Layer 3 of a small transformer language model trained on English Wikipedia (8 layers, counted from 0, width 128).
A neuron's activation on a vector x is GELU(weights . x), where the dot is the dot product.

Input weights of the MLP neurons that the questions are about. A number n stands for (n - 500) times 0.00098.
n30: 629 439 444 531 533 408 364 473 567 500 289 487 584 681 613 612 388 376 516 526 556 583 537 269 469 688 477 382 456 520 585 483 626 510 521 483 533 519 431 662 644 526 336 465 332 577 628 391 431 530 500 399 479 524 594 494 365 450 607 571 605 486 471 543 540 571 395 701 462 570 493 700 322 437 570 634 542 637 352 463 554 486 555 428 716 668 623 330 539 500 523 365 415 315 440 637 542 286 491 381 581 431 393 377 324 789 632 510 422 310 497 503 488 474 487 790 407 466 421 554 569 470 376 671 647 672 285 297
n93: 686 503 506 432 352 364 643 335 570 323 665 448 542 626 579 662 468 363 610 404 557 331 545 616 503 516 532 478 540 380 516 347 500 475 651 510 391 689 592 497 577 503 606 475 395 587 402 549 516 653 392 581 577 627 575 536 645 579 571 390 711 447 630 369 375 487 331 423 480 461 510 425 429 426 512 459 384 576 585 574 503 448 633 566 594 436 402 565 293 563 590 403 212 114 424 340 472 453 587 544 511 493 442 397 297 493 494 494 488 618 559 598 399 450 500 564 528 338 417 424 621 485 667 584 467 627 509 571
n102: 608 638 386 268 481 351 508 323 631 469 300 348 576 578 675 743 289 557 845 611 621 574 389 424 528 857 369 629 503 504 305 382 488 691 463 559 560 703 449 530 470 573 380 660 584 676 383 489 488 476 508 636 367 537 511 562 208 638 785 440 713 492 681 417 321 564 473 549 484 651 622 547 468 388 515 365 500 549 367 580 353 484 573 427 367 637 479 411 465 372 476 352 391 563 398 528 466 527 285 454 510 667 807 540 624 500 429 367 431 285 559 589 328 233 559 274 667 349 252 515 451 471 508 561 403 543 310 575
n115: 377 564 562 571 441 242 598 378 644 550 450 510 419 639 610 516 292 564 631 471 539 479 580 453 394 414 493 536 482 454 414 607 363 355 546 433 342 383 765 799 423 519 459 626 267 632 345 436 427 644 596 402 353 612 575 500 476 434 461 402 449 434 533 537 550 483 429 561 459 547 425 375 369 651 526 333 529 519 460 584 379 438 432 510 415 760 217 432 375 510 672 524 436 662 688 507 460 552 336 771 545 624 470 478 621 432 364 553 585 623 520 619 458 523 530 450 490 455 410 541 731 594 668 474 647 586 399 451
n121: 626 497 547 440 468 600 428 540 554 471 438 383 416 518 637 518 286 379 511 598 507 343 504 344 574 589 420 407 573 543 426 597 540 514 292 316 464 455 468 476 774 542 544 643 535 828 614 427 428 482 550 354 246 677 507 500 474 654 605 533 625 455 728 208 544 419 418 729 596 525 437 496 693 352 362 274 270 597 582 522 648 378 500 381 467 363 445 777 592 631 649 599 423 464 393 413 411 321 427 648 606 530 595 487 338 677 482 753 507 584 364 625 340 458 464 402 656 474 482 613 507 434 507 724 456 514 472 325
n179: 542 731 587 316 542 442 545 508 593 373 383 520 430 742 468 576 492 300 816 606 412 226 352 473 714 655 551 366 668 565 524 659 504 515 565 636 414 436 508 437 799 462 434 582 556 437 611 672 415 286 288 355 602 411 511 422 496 631 409 594 670 322 466 415 668 547 485 422 416 328 731 200 453 410 600 731 523 496 531 500 634 250 767 516 784 394 308 667 458 644 402 398 463 319 515 512 456 485 469 541 490 552 543 400 504 484 566 627 204 545 334 508 388 287 473 414 507 339 442 640 607 514 414 462 687 673 580 520
n182: 610 438 549 615 345 593 366 500 688 474 629 801 318 567 419 568 522 259 341 277 619 473 394 481 289 558 527 411 716 448 608 493 676 337 796 481 496 547 653 514 616 365 457 533 296 394 403 598 463 662 646 485 520 473 635 444 432 354 233 375 496 618 672 387 455 538 341 359 558 364 454 613 454 425 457 336 297 554 507 390 522 311 551 600 550 571 310 638 396 467 451 390 289 556 601 605 545 445 493 690 519 632 542 354 581 496 470 805 599 770 553 592 575 471 448 508 504 305 511 507 457 445 685 799 357 545 419 354
n210: 531 511 433 522 464 560 693 361 580 611 440 756 549 413 368 592 397 370 543 590 464 654 347 189 512 438 557 595 606 492 714 428 500 607 214 332 633 757 596 622 334 714 508 523 477 800 167 523 508 657 492 541 618 224 564 349 463 592 566 374 659 391 543 452 452 659 582 477 777 181 430 625 350 449 646 560 429 535 647 500 504 327 651 545 565 635 261 229 378 480 411 508 466 524 596 512 324 488 430 699 530 488 597 385 590 492 260 440 132 500 525 652 587 476 405 520 481 259 420 359 671 511 480 422 323 484 555 538
n231: 552 274 554 328 564 408 585 433 508 527 417 352 461 622 472 544 439 596 526 706 458 616 643 438 421 670 566 329 612 580 710 581 631 637 205 373 419 552 752 386 659 627 332 429 384 570 336 481 408 485 569 414 468 576 565 497 555 477 478 142 727 584 444 554 581 598 578 670 587 485 516 674 601 658 548 422 643 441 576 609 552 27 534 551 426 472 198 362 375 538 318 410 439 393 680 330 446 305 389 707 484 460 566 365 579 622 512 588 485 668 581 709 455 281 592 624 592 460 561 577 445 461 384 709 662 351 511 609
n243: 720 555 415 596 641 370 579 585 488 555 312 544 500 543 467 611 370 614 605 512 422 459 456 344 614 545 540 500 616 803 623 559 556 618 275 385 728 562 650 580 653 492 229 485 558 500 622 642 382 516 212 492 421 550 403 430 319 516 674 484 625 657 469 294 560 605 437 282 680 388 630 602 488 362 580 593 578 200 830 416 257 366 565 855 569 450 307 476 477 624 384 757 454 315 565 249 529 496 486 429 510 434 508 438 496 399 409 579 259 427 319 666 399 317 413 592 458 270 642 651 621 486 484 477 671 500 656 450
n262: 563 497 500 571 294 587 595 388 500 534 618 712 527 496 383 569 541 464 284 315 534 524 420 691 481 360 347 489 537 568 754 424 716 278 680 458 511 533 394 743 452 640 565 717 588 427 372 471 470 378 470 377 632 460 572 407 515 640 222 485 531 341 448 428 795 461 279 416 621 573 547 614 492 440 475 540 269 464 297 673 351 578 327 520 701 496 459 621 609 627 262 612 294 519 533 393 596 452 490 388 535 382 492 525 180 356 333 617 437 393 636 652 534 530 195 755 453 429 402 475 547 476 481 596 555 440 563 708
n303: 687 536 472 431 680 478 518 602 544 565 327 513 605 655 487 661 388 525 355 212 590 527 465 518 411 804 487 599 512 642 572 683 578 612 747 273 408 770 781 583 584 504 169 479 251 469 513 782 340 435 513 504 573 532 636 489 213 431 326 425 593 614 602 282 653 615 431 471 235 531 393 439 531 500 525 597 453 149 763 610 412 500 538 375 682 661 433 576 616 466 443 628 491 392 571 740 509 309 397 702 548 527 223 403 410 531 517 664 479 462 485 567 90 295 163 552 483 545 422 209 364 639 399 580 406 690 423 509
n306: 585 647 636 494 370 555 496 500 465 296 272 366 532 503 590 506 417 570 660 358 586 363 455 623 468 693 447 521 472 503 450 760 465 493 288 531 619 503 479 702 574 571 480 611 402 707 527 369 503 260 296 395 427 554 441 561 394 517 429 648 412 232 602 285 465 461 432 694 318 353 422 575 574 288 447 526 418 510 648 665 610 600 577 671 493 764 572 507 401 575 468 553 507 396 394 413 435 371 430 489 532 457 444 471 439 631 514 596 466 412 363 852 261 432 335 455 503 507 663 580 576 519 448 493 268 559 490 504
n322: 403 566 391 359 330 483 489 500 434 548 574 545 646 653 291 514 227 737 520 490 761 654 417 628 342 500 535 466 534 364 550 359 428 616 395 238 583 610 592 497 411 547 376 626 420 434 405 580 380 541 623 608 475 277 289 373 598 534 674 552 409 618 607 741 465 560 479 666 500 372 655 433 312 674 543 416 412 454 486 712 490 602 433 309 465 678 562 634 503 551 483 420 580 551 612 748 463 466 397 478 546 457 385 618 574 581 425 510 446 450 563 426 575 507 370 383 576 454 370 320 513 538 683 510 369 661 392 366
n337: 438 558 408 605 323 315 493 364 729 601 390 685 585 361 442 491 500 598 500 500 451 507 274 642 407 561 649 490 568 552 525 430 507 479 651 493 875 456 605 537 493 415 430 554 357 472 375 588 469 546 343 482 552 375 536 361 390 378 178 454 622 438 582 637 412 478 524 723 594 440 605 474 276 507 554 500 490 561 371 468 587 745 459 630 629 556 490 453 406 466 149 543 291 524 483 771 652 503 454 478 426 554 621 575 651 252 535 632 459 616 531 532 599 638 430 482 568 362 465 373 563 548 624 520 330 598 503 326
n348: 581 471 635 470 443 561 584 480 561 746 462 656 759 621 487 508 370 448 462 384 592 426 681 286 690 622 620 484 460 478 417 436 567 443 568 346 558 531 427 607 664 647 311 410 438 555 354 426 382 654 474 370 574 332 445 568 523 478 478 480 503 587 425 535 629 713 592 454 467 345 500 265 380 581 402 517 550 426 452 490 528 484 363 467 369 707 517 579 491 390 400 477 524 631 497 510 504 475 511 575 581 649 357 423 497 421 449 506 264 316 458 487 456 229 516 684 429 350 558 506 491 582 542 456 507 787 450 351
n359: 637 377 670 532 405 493 410 503 538 558 596 685 476 459 468 523 442 513 500 641 642 636 541 403 377 398 462 446 597 391 539 473 582 439 514 510 569 303 473 589 401 453 621 414 417 430 473 400 500 342 411 469 536 529 494 373 584 377 574 486 612 256 312 689 638 574 479 573 411 545 391 618 392 319 299 456 487 404 473 465 671 475 490 829 507 598 503 320 181 638 334 410 471 698 424 431 569 319 545 685 653 560 497 564 527 359 288 561 456 547 407 584 481 604 592 783 533 233 606 523 536 550 704 407 652 435 365 344
n429: 493 471 500 451 548 510 529 578 623 490 496 773 380 469 723 534 490 467 383 497 483 478 317 578 632 475 458 566 553 507 622 535 608 573 390 535 482 734 743 507 402 612 447 699 290 443 331 696 413 475 556 486 592 347 569 396 355 577 262 673 354 580 653 577 665 464 341 416 367 370 119 601 535 404 396 306 459 530 396 528 584 511 473 493 432 459 509 679 362 459 648 528 533 465 734 560 430 548 371 566 535 467 631 422 387 343 472 510 579 534 641 661 427 349 334 774 544 525 559 510 527 526 222 636 557 455 562 618
n441: 703 534 684 500 554 518 764 485 724 456 535 641 725 457 477 512 522 294 328 639 486 595 463 264 616 380 688 507 730 514 372 478 416 695 638 434 599 507 464 486 454 319 337 482 582 385 514 747 431 614 467 456 508 405 355 516 500 616 632 385 556 496 443 398 559 481 464 349 346 305 523 445 504 523 559 738 482 265 572 463 507 406 652 583 805 392 470 522 457 507 165 481 430 623 514 515 473 407 349 481 577 519 526 334 325 478 526 746 311 670 426 537 526 600 504 687 461 326 460 357 628 310 316 433 462 653 557 458
n453: 646 460 684 493 752 435 473 433 445 623 366 422 544 684 560 521 616 629 547 393 298 477 625 371 395 466 607 327 545 511 541 741 387 688 488 379 412 507 544 503 644 571 368 447 525 574 572 486 282 324 686 570 496 454 342 423 433 398 731 359 560 424 575 617 551 664 467 700 263 551 500 531 338 585 643 492 672 504 457 674 514 287 412 297 496 789 457 511 576 514 430 352 453 703 636 471 422 425 442 751 564 617 238 267 475 571 485 663 443 401 503 478 454 518 496 379 616 527 343 409 559 580 371 798 556 613 353 354
n465: 481 500 578 494 462 445 574 454 474 538 594 477 663 755 463 476 542 494 608 519 468 476 484 458 421 470 393 535 694 436 510 471 510 366 568 335 533 412 619 620 522 588 543 687 419 379 446 631 455 542 568 595 548 584 591 358 611 645 475 500 487 359 572 477 679 434 546 724 646 646 576 458 301 452 503 445 624 469 395 555 540 560 225 623 516 531 241 603 335 361 617 516 284 670 602 481 470 679 409 602 524 674 562 449 399 655 468 522 421 578 268 315 398 528 570 477 556 349 217 509 616 556 614 585 536 545 449 503
n480: 589 483 565 535 450 654 454 555 658 456 548 554 529 513 357 492 422 615 553 500 419 392 341 602 655 468 570 481 850 513 370 443 494 309 473 468 659 457 663 431 485 693 419 497 463 442 491 689 280 582 406 519 550 596 497 494 375 538 343 417 442 546 549 544 261 384 452 436 751 567 532 313 650 583 524 443 500 485 513 369 539 494 622 565 551 510 340 584 360 398 433 385 393 491 539 570 435 497 464 493 529 673 596 526 509 487 554 653 469 690 459 629 612 534 553 307 485 379 613 319 734 451 538 558 429 528 624 324

Each question shows a token from some text and the vector x that enters the MLP there. A number n stands for (n - 500) times 0.025.

" the": 484 475 497 528 512 485 467 512 485 501 477 503 514 488 510 493 540 500 495 506 493 489 500 523 490 489 540 517 464 517 495 518 478 508 506 492 510 487 508 484 503 476 514 471 526 507 576 504 517 494 515 518 539 518 526 583 496 515 495 495 491 473 484 487 501 515 501 484 494 492 557 495 478 487 501 526 501 522 495 473 468 489 504 523 495 408 519 451 531 490 499 481 516 457 484 491 499 513 602 486 58 500 508 525 503 475 499 483 500 474 469 498 521 442 497 510 499 566 518 514 499 527 506 470 498 497 613 524
The neuron with the highest activation: n243

" and": 525 502 518 561 484 493 466 500 469 505 484 490 451 482 532 393 583 520 470 491 451 505 548 507 512 535 526 465 490 450 530 531 481 540 505 531 542 494 383 478 505 407 577 489 492 547 458 491 606 513 508 509 471 440 468 632 513 489 495 518 516 495 477 484 503 485 501 533 478 451 507 484 518 487 563 479 517 503 463 508 517 507 517 507 494 616 523 500 501 436 512 548 520 505 445 476 499 517 556 501 132 457 495 503 510 475 508 512 483 497 492 437 524 504 503 501 502 496 523 478 485 485 511 484 492 454 541 567
Which two neurons fire most, strongest first? n306, n337

" that": 517 499 477 523 598 536 494 499 541 511 394 509 462 463 484 474 497 507 500 519 452 469 509 499 531 447 507 544 475 527 522 491 491 458 501 531 538 464 536 477 471 437 541 459 510 526 524 500 563 485 510 500 480 513 530 565 482 535 484 508 494 504 557 502 519 526 501 472 550 482 589 475 481 522 432 535 504 525 500 514 492 451 540 488 556 492 509 452 501 480 507 500 501 489 476 495 499 491 578 459 113 504 472 538 516 534 503 511 513 501 480 474 517 487 553 534 400 475 486 522 393 536 521 425 530 491 549 552
The most active neuron and its activation: n179, at about 1

" top": 487 458 401 616 501 501 529 516 546 521 536 490 496 512 454 366 498 501 503 508 434 541 497 513 516 481 503 559 498 527 547 517 498 512 470 506 479 505 370 493 486 577 554 480 491 588 522 482 512 543 513 548 610 496 577 576 464 534 528 490 495 488 382 512 477 500 501 568 515 493 537 527 478 487 582 458 490 521 515 488 520 459 477 451 517 555 502 414 557 515 515 484 515 534 470 500 499 452 513 470 175 493 465 523 507 471 458 473 453 482 484 512 560 492 510 539 526 541 478 506 525 510 518 461 470 452 603 499
The neuron with the highest activation: n210

" on": 518 490 474 522 536 526 454 508 522 527 472 486 517 458 481 488 512 506 498 486 472 514 506 500 500 496 472 553 461 490 502 501 499 480 505 469 460 500 481 473 489 484 473 485 459 515 466 500 502 480 514 529 546 544 541 604 458 481 489 496 482 479 520 478 504 501 502 513 470 508 499 496 507 522 524 551 514 505 510 506 492 479 499 451 483 547 511 507 564 456 535 502 489 495 516 501 500 521 560 495 109 542 481 505 524 495 518 500 498 488 478 476 521 494 495 485 527 535 528 491 458 525 497 512 496 507 535 501
Which two neurons fire most, strongest first? n303, n453

" March": 504 482 469 499 452 557 485 517 475 520 509 502 524 463 402 395 490 538 485 467 468 546 522 517 483 442 495 587 463 444 518 492 450 470 550 498 457 519 536 449 499 474 507 491 500 470 525 503 501 538 523 561 505 532 508 675 503 514 541 492 492 510 494 527 492 513 501 456 486 500 598 458 505 528 473 534 512 460 496 509 530 524 461 481 506 536 516 499 525 493 487 414 500 484 532 535 500 479 570 440 187 492 503 576 514 503 480 514 460 512 494 501 567 567 509 472 454 472 502 453 421 535 512 450 487 515 611 501
Which two neurons fire most, strongest first? n322, n480

" ": 488 492 518 590 488 501 489 499 513 524 509 519 495 451 498 397 497 479 493 486 480 510 519 501 481 468 528 492 443 470 514 461 489 491 564 501 507 493 439 462 499 464 528 395 510 514 518 499 507 535 525 543 482 535 513 716 503 474 453 493 524 476 491 515 490 559 501 474 417 502 490 467 495 533 497 512 553 526 457 476 545 505 490 499 480 544 558 488 511 489 481 463 509 505 454 472 499 497 593 508 266 511 487 486 533 512 492 489 505 495 477 513 520 524 512 485 457 492 512 498 464 527 517 442 484 548 553 533
The neuron with the highest activation: n348

"uz": 473 503 457 558 474 529 457 558 549 507 489 562 499 467 492 285 480 528 496 510 451 552 498 490 496 418 484 499 515 500 463 455 515 477 506 547 474 389 500 432 473 531 543 508 480 481 601 533 514 576 512 555 476 535 528 628 503 495 528 512 437 485 449 513 480 389 501 471 516 511 507 493 501 521 538 519 510 454 455 537 511 507 516 526 537 527 512 452 526 509 471 490 554 530 503 458 499 475 592 438 326 485 499 462 520 481 458 468 528 498 481 534 549 519 574 526 455 493 552 491 482 513 485 436 501 531 570 544
Which three neurons fire most, strongest first? n480, n441, n359

" of": 488 495 495 517 487 504 508 489 506 488 525 488 484 474 500 490 506 506 527 507 505 466 513 516 498 498 491 540 468 496 498 490 510 525 490 489 468 483 466 481 511 471 525 497 474 516 469 512 530 474 507 558 515 485 527 653 472 511 521 496 517 510 528 493 505 517 502 490 482 473 474 491 468 492 531 498 517 544 502 494 511 487 504 477 488 502 510 498 514 462 525 493 494 479 513 509 499 539 570 509 97 511 497 486 529 500 552 454 517 481 464 486 511 468 488 475 483 549 528 485 471 520 509 484 497 502 521 501
The neuron with the highest activation: n102

"28": 532 492 460 572 584 537 471 498 533 513 462 510 498 432 439 341 497 482 477 536 487 478 498 500 462 475 504 535 473 501 492 480 452 465 539 513 504 509 448 437 496 443 459 463 558 494 590 531 527 456 524 537 545 523 510 658 506 491 489 479 509 493 491 532 518 493 501 461 467 530 513 482 500 507 482 534 540 531 488 492 523 511 515 469 488 528 528 496 502 466 482 484 482 562 527 494 499 509 540 471 172 495 461 496 504 552 533 530 520 504 478 544 529 595 503 492 455 522 481 480 475 509 531 476 487 509 549 489
Which three neurons fire most, strongest first? n441, n337, n480

"itions": 499 469 503 508 473 526 544 504 471 536 556 457 499 537 480 368 521 489 477 509 517 510 497 534 489 463 462 550 488 518 462 511 487 485 533 508 503 487 472 541 509 504 595 493 477 554 535 478 553 520 497 495 541 496 579 579 533 487 515 451 458 447 458 521 478 444 502 529 534 488 530 532 442 498 526 502 516 538 488 498 523 500 469 471 494 495 511 515 508 442 465 479 494 523 525 480 499 523 536 498 192 518 513 509 502 509 486 471 535 513 467 505 519 482 502 519 472 515 511 500 454 559 482 484 470 469 550 544
Which two neurons fire most, strongest first? n465, n262

" most": 474 477 441 531 507 499 510 517 499 512 471 473 524 439 505 396 491 515 489 533 461 497 501 528 532 506 517 475 436 507 568 522 532 490 479 511 456 527 457 482 493 538 542 473 522 522 502 521 540 521 498 484 506 473 595 521 487 494 450 497 484 474 472 530 505 522 501 524 517 523 473 560 514 499 555 506 512 521 490 460 551 454 466 510 501 479 520 448 457 517 579 456 512 500 481 458 499 504 628 453 149 453 557 509 500 479 469 428 503 521 486 495 537 474 541 566 457 525 500 534 460 537 517 539 483 485 585 509
The neuron with the highest activation: n231

"idad": 493 497 409 551 515 522 492 519 494 500 553 491 490 495 532 326 536 531 490 517 474 500 482 550 488 544 521 460 474 460 520 532 483 550 533 514 476 485 423 492 500 454 583 505 524 493 565 560 558 492 502 496 460 453 490 608 554 535 518 494 490 499 437 509 475 428 501 520 512 473 507 493 541 496 539 449 504 518 435 456 515 518 475 494 504 541 514 521 422 458 475 461 477 503 467 446 499 488 602 470 205 431 571 477 491 486 495 485 502 535 493 496 588 541 568 493 493 521 514 514 461 535 513 527 503 484 541 516
The neuron with the highest activation: n337

"|": 498 502 470 498 529 518 515 544 481 495 495 535 486 491 447 503 523 471 493 501 533 462 493 520 474 497 517 535 464 473 516 495 486 493 506 508 455 527 502 504 495 495 499 484 483 492 579 507 531 498 494 443 553 495 484 525 496 488 472 521 487 562 467 489 489 530 502 512 505 513 486 469 506 494 494 475 494 535 495 499 531 609 503 492 492 481 544 499 562 487 535 498 506 478 480 515 499 492 541 491 132 492 488 475 476 523 481 479 523 489 482 461 518 494 481 500 458 554 508 486 422 514 509 451 487 510 518 537
The neuron with the highest activation: n303

" to": 478 501 503 559 472 505 462 498 556 493 480 502 473 463 512 508 511 501 504 480 528 463 529 505 470 511 489 573 458 504 515 469 502 488 492 492 472 522 514 447 497 422 561 446 492 510 467 523 516 489 526 543 473 497 560 586 454 486 536 506 512 525 512 476 482 523 502 482 530 513 524 491 484 483 526 512 497 538 508 472 529 486 516 478 508 486 510 488 524 466 560 462 506 492 473 499 499 511 563 542 116 509 508 472 541 520 503 532 516 502 480 481 550 494 516 508 481 546 502 487 426 483 526 526 478 460 499 521
The neuron with the highest activation: n182

"ies": 496 497 405 540 539 519 488 490 506 510 547 481 479 509 507 327 531 495 484 518 493 525 484 525 467 463 478 507 469 527 499 478 546 485 559 525 506 451 467 498 510 511 633 505 461 515 496 501 555 507 560 517 462 526 581 658 546 448 490 478 450 527 464 507 466 430 501 490 521 523 481 504 501 497 542 465 507 522 500 526 510 521 498 475 526 519 508 494 522 481 466 484 478 519 527 475 499 551 584 487 189 483 456 467 501 483 467 507 537 533 478 489 554 506 551 505 468 474 513 486 492 513 479 430 484 506 509 562
The neuron with the highest activation: n262

"rac": 466 483 531 550 544 568 457 506 467 507 491 489 450 538 509 307 548 498 508 543 535 498 448 513 515 475 489 569 474 520 494 504 454 515 518 480 484 405 470 450 537 359 559 489 536 516 631 539 518 510 491 450 429 540 556 550 494 477 537 444 503 508 496 487 484 440 501 500 543 561 531 395 511 527 473 454 509 557 495 564 537 487 533 522 487 557 505 522 490 485 429 448 526 484 499 503 498 517 614 546 325 478 511 539 533 506 451 500 526 487 464 526 532 519 525 438 482 482 500 606 456 491 522 521 469 451 504 498
The most active neuron and its activation: n121, at about 1.3

"l": 466 472 527 614 508 482 532 526 426 456 512 466 456 492 515 300 463 497 491 485 524 503 457 498 492 579 500 551 465 459 537 519 425 529 476 591 541 474 465 488 446 474 529 468 499 531 489 516 554 522 487 495 509 540 489 641 473 425 514 516 535 525 534 494 487 406 501 503 478 471 495 495 521 471 529 508 502 562 497 423 505 497 517 498 540 482 503 487 505 489 513 474 572 456 464 474 498 493 579 530 303 537 560 551 522 522 515 540 507 517 487 523 589 562 521 462 429 502 481 511 498 535 563 547 439 511 498 551
Which two neurons fire most, strongest first? n306, n337

" Nic": 486 495 441 532 522 562 465 506 519 461 465 527 505 460 529 310 506 523 524 491 491 487 526 517 441 537 529 481 432 474 506 521 473 521 502 557 504 443 407 447 493 344 525 474 513 483 572 517 483 489 596 575 436 542 497 587 466 482 523 528 514 493 402 481 537 421 501 571 494 572 495 485 543 508 519 475 504 470 466 457 504 496 491 458 516 440 510 536 530 506 486 560 564 463 422 475 499 448 549 438 329 490 551 516 505 492 528 548 486 500 488 493 577 523 590 468 418 552 499 530 467 516 490 562 521 490 594 561
The neuron with the highest activation: n121

"4": 513 495 484 553 553 487 509 489 525 508 476 471 476 452 483 333 482 517 501 517 477 486 501 524 482 485 514 461 476 501 528 492 489 478 508 516 522 506 467 448 506 461 481 481 560 527 582 520 478 466 541 513 530 542 507 669 489 450 485 476 506 525 486 519 500 509 501 505 475 497 511 490 500 504 491 527 521 541 495 468 553 503 489 456 475 503 515 485 506 510 497 440 496 587 497 507 499 520 523 495 141 531 466 451 505 516 517 497 522 528 486 538 536 595 544 479 425 515 487 487 480 511 514 475 473 500 575 555
Which three neurons fire most, strongest first? n453, n337, n480

"29": 523 505 462 590 557 539 473 519 526 502 474 507 502 469 428 376 515 493 480 529 456 480 484 494 473 470 490 527 476 491 488 482 465 474 518 485 508 491 471 435 490 419 442 468 549 493 563 534 544 462 534 546 575 509 507 643 495 496 479 484 493 507 478 530 499 499 502 457 442 538 494 514 491 515 523 540 535 508 486 469 516 525 511 467 483 512 527 512 496 458 492 479 481 552 547 503 499 502 525 489 209 515 466 515 507 559 549 519 501 502 458 528 529 571 505 483 454 514 480 480 490 513 512 487 503 484 577 490
Which three neurons fire most, strongest first? n441, n480, n337

" |": 494 500 490 487 524 528 486 480 517 509 480 482 478 452 500 485 519 501 504 501 528 481 506 508 501 480 488 544 451 463 492 505 461 481 497 550 462 502 415 485 500 512 530 506 518 505 546 488 485 495 489 505 506 531 536 614 515 491 488 534 485 537 506 500 493 516 501 483 479 501 530 498 510 489 519 514 496 512 503 508 526 633 504 488 506 488 532 438 518 494 477 499 507 545 464 456 499 519 532 470 97 501 497 499 495 521 522 491 536 447 498 534 502 489 535 510 479 511 518 502 442 482 508 461 479 460 549 545
The neuron with the highest activation: n306

" scoring": 513 492 484 517 531 534 479 468 490 537 515 541 480 464 485 392 544 490 483 508 486 537 476 500 486 428 492 537 478 498 523 481 504 471 527 531 490 471 556 518 474 557 600 489 477 547 506 470 499 487 560 531 533 516 520 637 481 470 474 497 532 476 527 474 504 440 501 503 498 472 555 498 514 542 473 477 509 549 463 505 524 469 507 472 474 542 494 485 498 481 539 499 488 526 452 458 499 553 576 493 104 533 531 491 519 523 506 487 514 505 507 523 528 568 475 506 451 488 521 525 449 526 516 447 470 455 559 580
The neuron with the highest activation: n262

"ts": 482 473 525 559 507 516 522 520 519 508 509 457 476 546 490 336 530 515 494 547 504 535 462 521 482 538 480 544 486 533 491 502 450 495 483 493 447 451 476 468 518 496 553 517 490 550 553 487 531 548 504 500 497 536 610 656 502 448 487 465 482 535 451 468 499 441 501 466 535 537 531 454 487 518 548 468 512 477 499 549 535 490 497 492 477 474 504 481 530 481 478 469 474 475 530 475 499 510 588 468 187 489 489 470 525 493 501 516 532 509 480 499 483 436 537 496 460 483 505 509 493 528 500 523 488 508 578 547
The most active neuron and its activation: n231, at about 1.1

"ikh": 477 480 516 580 511 470 509 533 516 486 555 529 484 516 509 299 505 478 539 520 472 478 495 497 538 445 485 530 526 480 509 489 467 516 500 579 480 396 535 491 487 413 490 520 497 505 625 526 512 515 505 563 553 485 532 579 479 489 505 521 526 484 502 502 520 412 501 516 463 453 474 473 500 523 522 480 497 492 507 452 496 521 509 536 477 472 505 469 505 486 530 527 544 525 474 500 499 488 614 503 225 527 522 459 491 521 536 465 516 494 469 439 541 512 558 495 468 489 511 478 492 475 543 469 485 461 548 494
Which two neurons fire most, strongest first? n480, n465

"F": 513 513 552 514 514 520 498 498 454 513 551 532 533 462 447 329 546 473 516 504 511 507 518 485 550 481 475 529 459 425 493 487 482 494 507 472 551 449 432 499 477 462 538 518 538 496 500 536 540 482 500 508 570 495 495 598 480 461 559 515 486 467 533 515 495 491 502 465 441 518 473 435 488 474 496 496 544 524 514 500 521 503 494 490 518 494 527 558 530 479 510 476 531 511 479 479 498 563 611 491 311 568 524 531 505 479 473 514 480 495 453 449 529 499 514 467 422 546 494 503 472 505 478 445 505 448 494 444
The neuron with the highest activation: n348

"1": 504 486 448 547 516 513 506 480 520 525 520 485 491 425 470 328 497 507 508 516 521 482 517 496 475 440 516 462 482 478 508 482 472 485 504 484 546 500 419 440 512 499 454 478 557 504 522 519 480 485 522 517 496 528 514 675 540 467 478 465 499 551 488 520 500 497 501 531 482 478 551 478 492 513 487 512 517 542 509 475 514 502 500 440 501 520 512 467 531 521 487 490 487 600 500 478 499 516 554 495 150 527 473 468 494 477 500 497 510 518 488 506 549 596 540 487 491 555 516 495 516 531 532 456 498 514 532 484
The most active neuron and its activation: n337, at about 1

" ro": 477 497 416 594 521 584 492 495 523 516 513 511 436 442 528 308 577 496 469 518 557 418 494 517 516 528 494 513 457 490 504 456 512 500 545 496 563 441 408 414 512 466 552 474 533 521 540 496 488 475 555 545 509 528 581 545 511 498 480 490 531 553 544 448 495 459 501 544 511 486 516 483 516 529 549 454 453 535 484 464 529 466 492 445 497 423 502 521 477 573 495 541 572 450 454 455 499 462 601 483 306 514 522 476 525 503 505 516 517 496 471 529 515 471 527 478 483 547 495 549 470 522 507 573 493 478 543 535
The most active neuron and its activation: n121, at about 2.3

" Bank": 507 502 489 523 494 552 545 515 533 491 565 465 514 466 462 315 525 492 493 511 431 537 468 509 527 507 490 573 488 455 495 480 478 474 539 510 480 469 465 516 496 454 594 527 508 523 534 507 483 565 505 595 535 516 548 625 501 512 547 499 491 467 503 466 494 428 501 464 454 479 470 456 470 510 521 519 477 460 518 508 507 501 519 537 522 518 500 542 535 475 476 490 523 497 507 492 499 544 596 506 213 520 471 545 494 522 518 449 487 523 462 441 513 524 514 507 484 511 508 491 462 467 503 411 507 475 557 503
The most active neuron and its activation: n441, at about 0.76

" reports": 454 482 526 468 515 509 510 511 424 509 570 487 483 552 488 376 554 490 492 562 452 528 495 551 495 425 489 551 486 521 521 513 472 470 517 478 430 460 534 511 507 451 570 490 466 513 464 470 551 535 490 500 493 524 552 570 515 480 477 475 456 516 485 529 484 474 501 470 481 520 529 519 466 561 516 510 502 503 487 502 540 492 487 495 477 518 509 472 479 472 482 517 492 501 502 522 499 536 568 489 143 544 541 541 492 471 512 460 563 490 497 458 501 529 547 524 457 460 505 480 499 543 535 483 507 490 595 532
The most active neuron and its activation: n465, at about 0.74

" former": 486 479 500 553 487 465 488 503 506 512 500 501 514 463 508 424 485 498 513 522 474 505 486 486 524 495 517 506 469 517 552 475 504 477 511 525 446 490 473 456 514 470 545 511 544 503 501 516 486 535 499 520 499 500 571 603 471 494 510 509 523 492 523 472 514 532 501 488 520 505 500 552 507 479 520 481 484 477 489 420 493 511 492 537 521 458 503 478 511 514 535 528 504 510 479 463 500 484 624 449 63 503 553 504 493 519 511 468 484 513 493 486 520 511 565 500 483 557 499 500 503 503 498 442 486 449 642 534
The neuron with the highest activation: n243

" Royal": 498 486 542 540 482 467 521 495 497 473 524 461 531 469 520 363 539 472 487 486 451 536 458 527 539 534 507 503 486 489 509 527 376 488 525 538 517 501 487 490 528 443 469 485 536 491 554 508 550 508 483 512 517 526 515 527 485 477 495 477 544 486 479 483 502 478 502 512 466 471 499 497 506 484 502 559 514 502 531 419 512 526 519 518 508 431 515 502 537 490 491 515 535 484 458 530 499 525 573 453 187 528 558 539 496 504 532 483 478 517 454 433 539 505 524 477 480 530 495 496 470 540 495 484 491 493 543 507
The most active neuron and its activation: n337, at about 1.2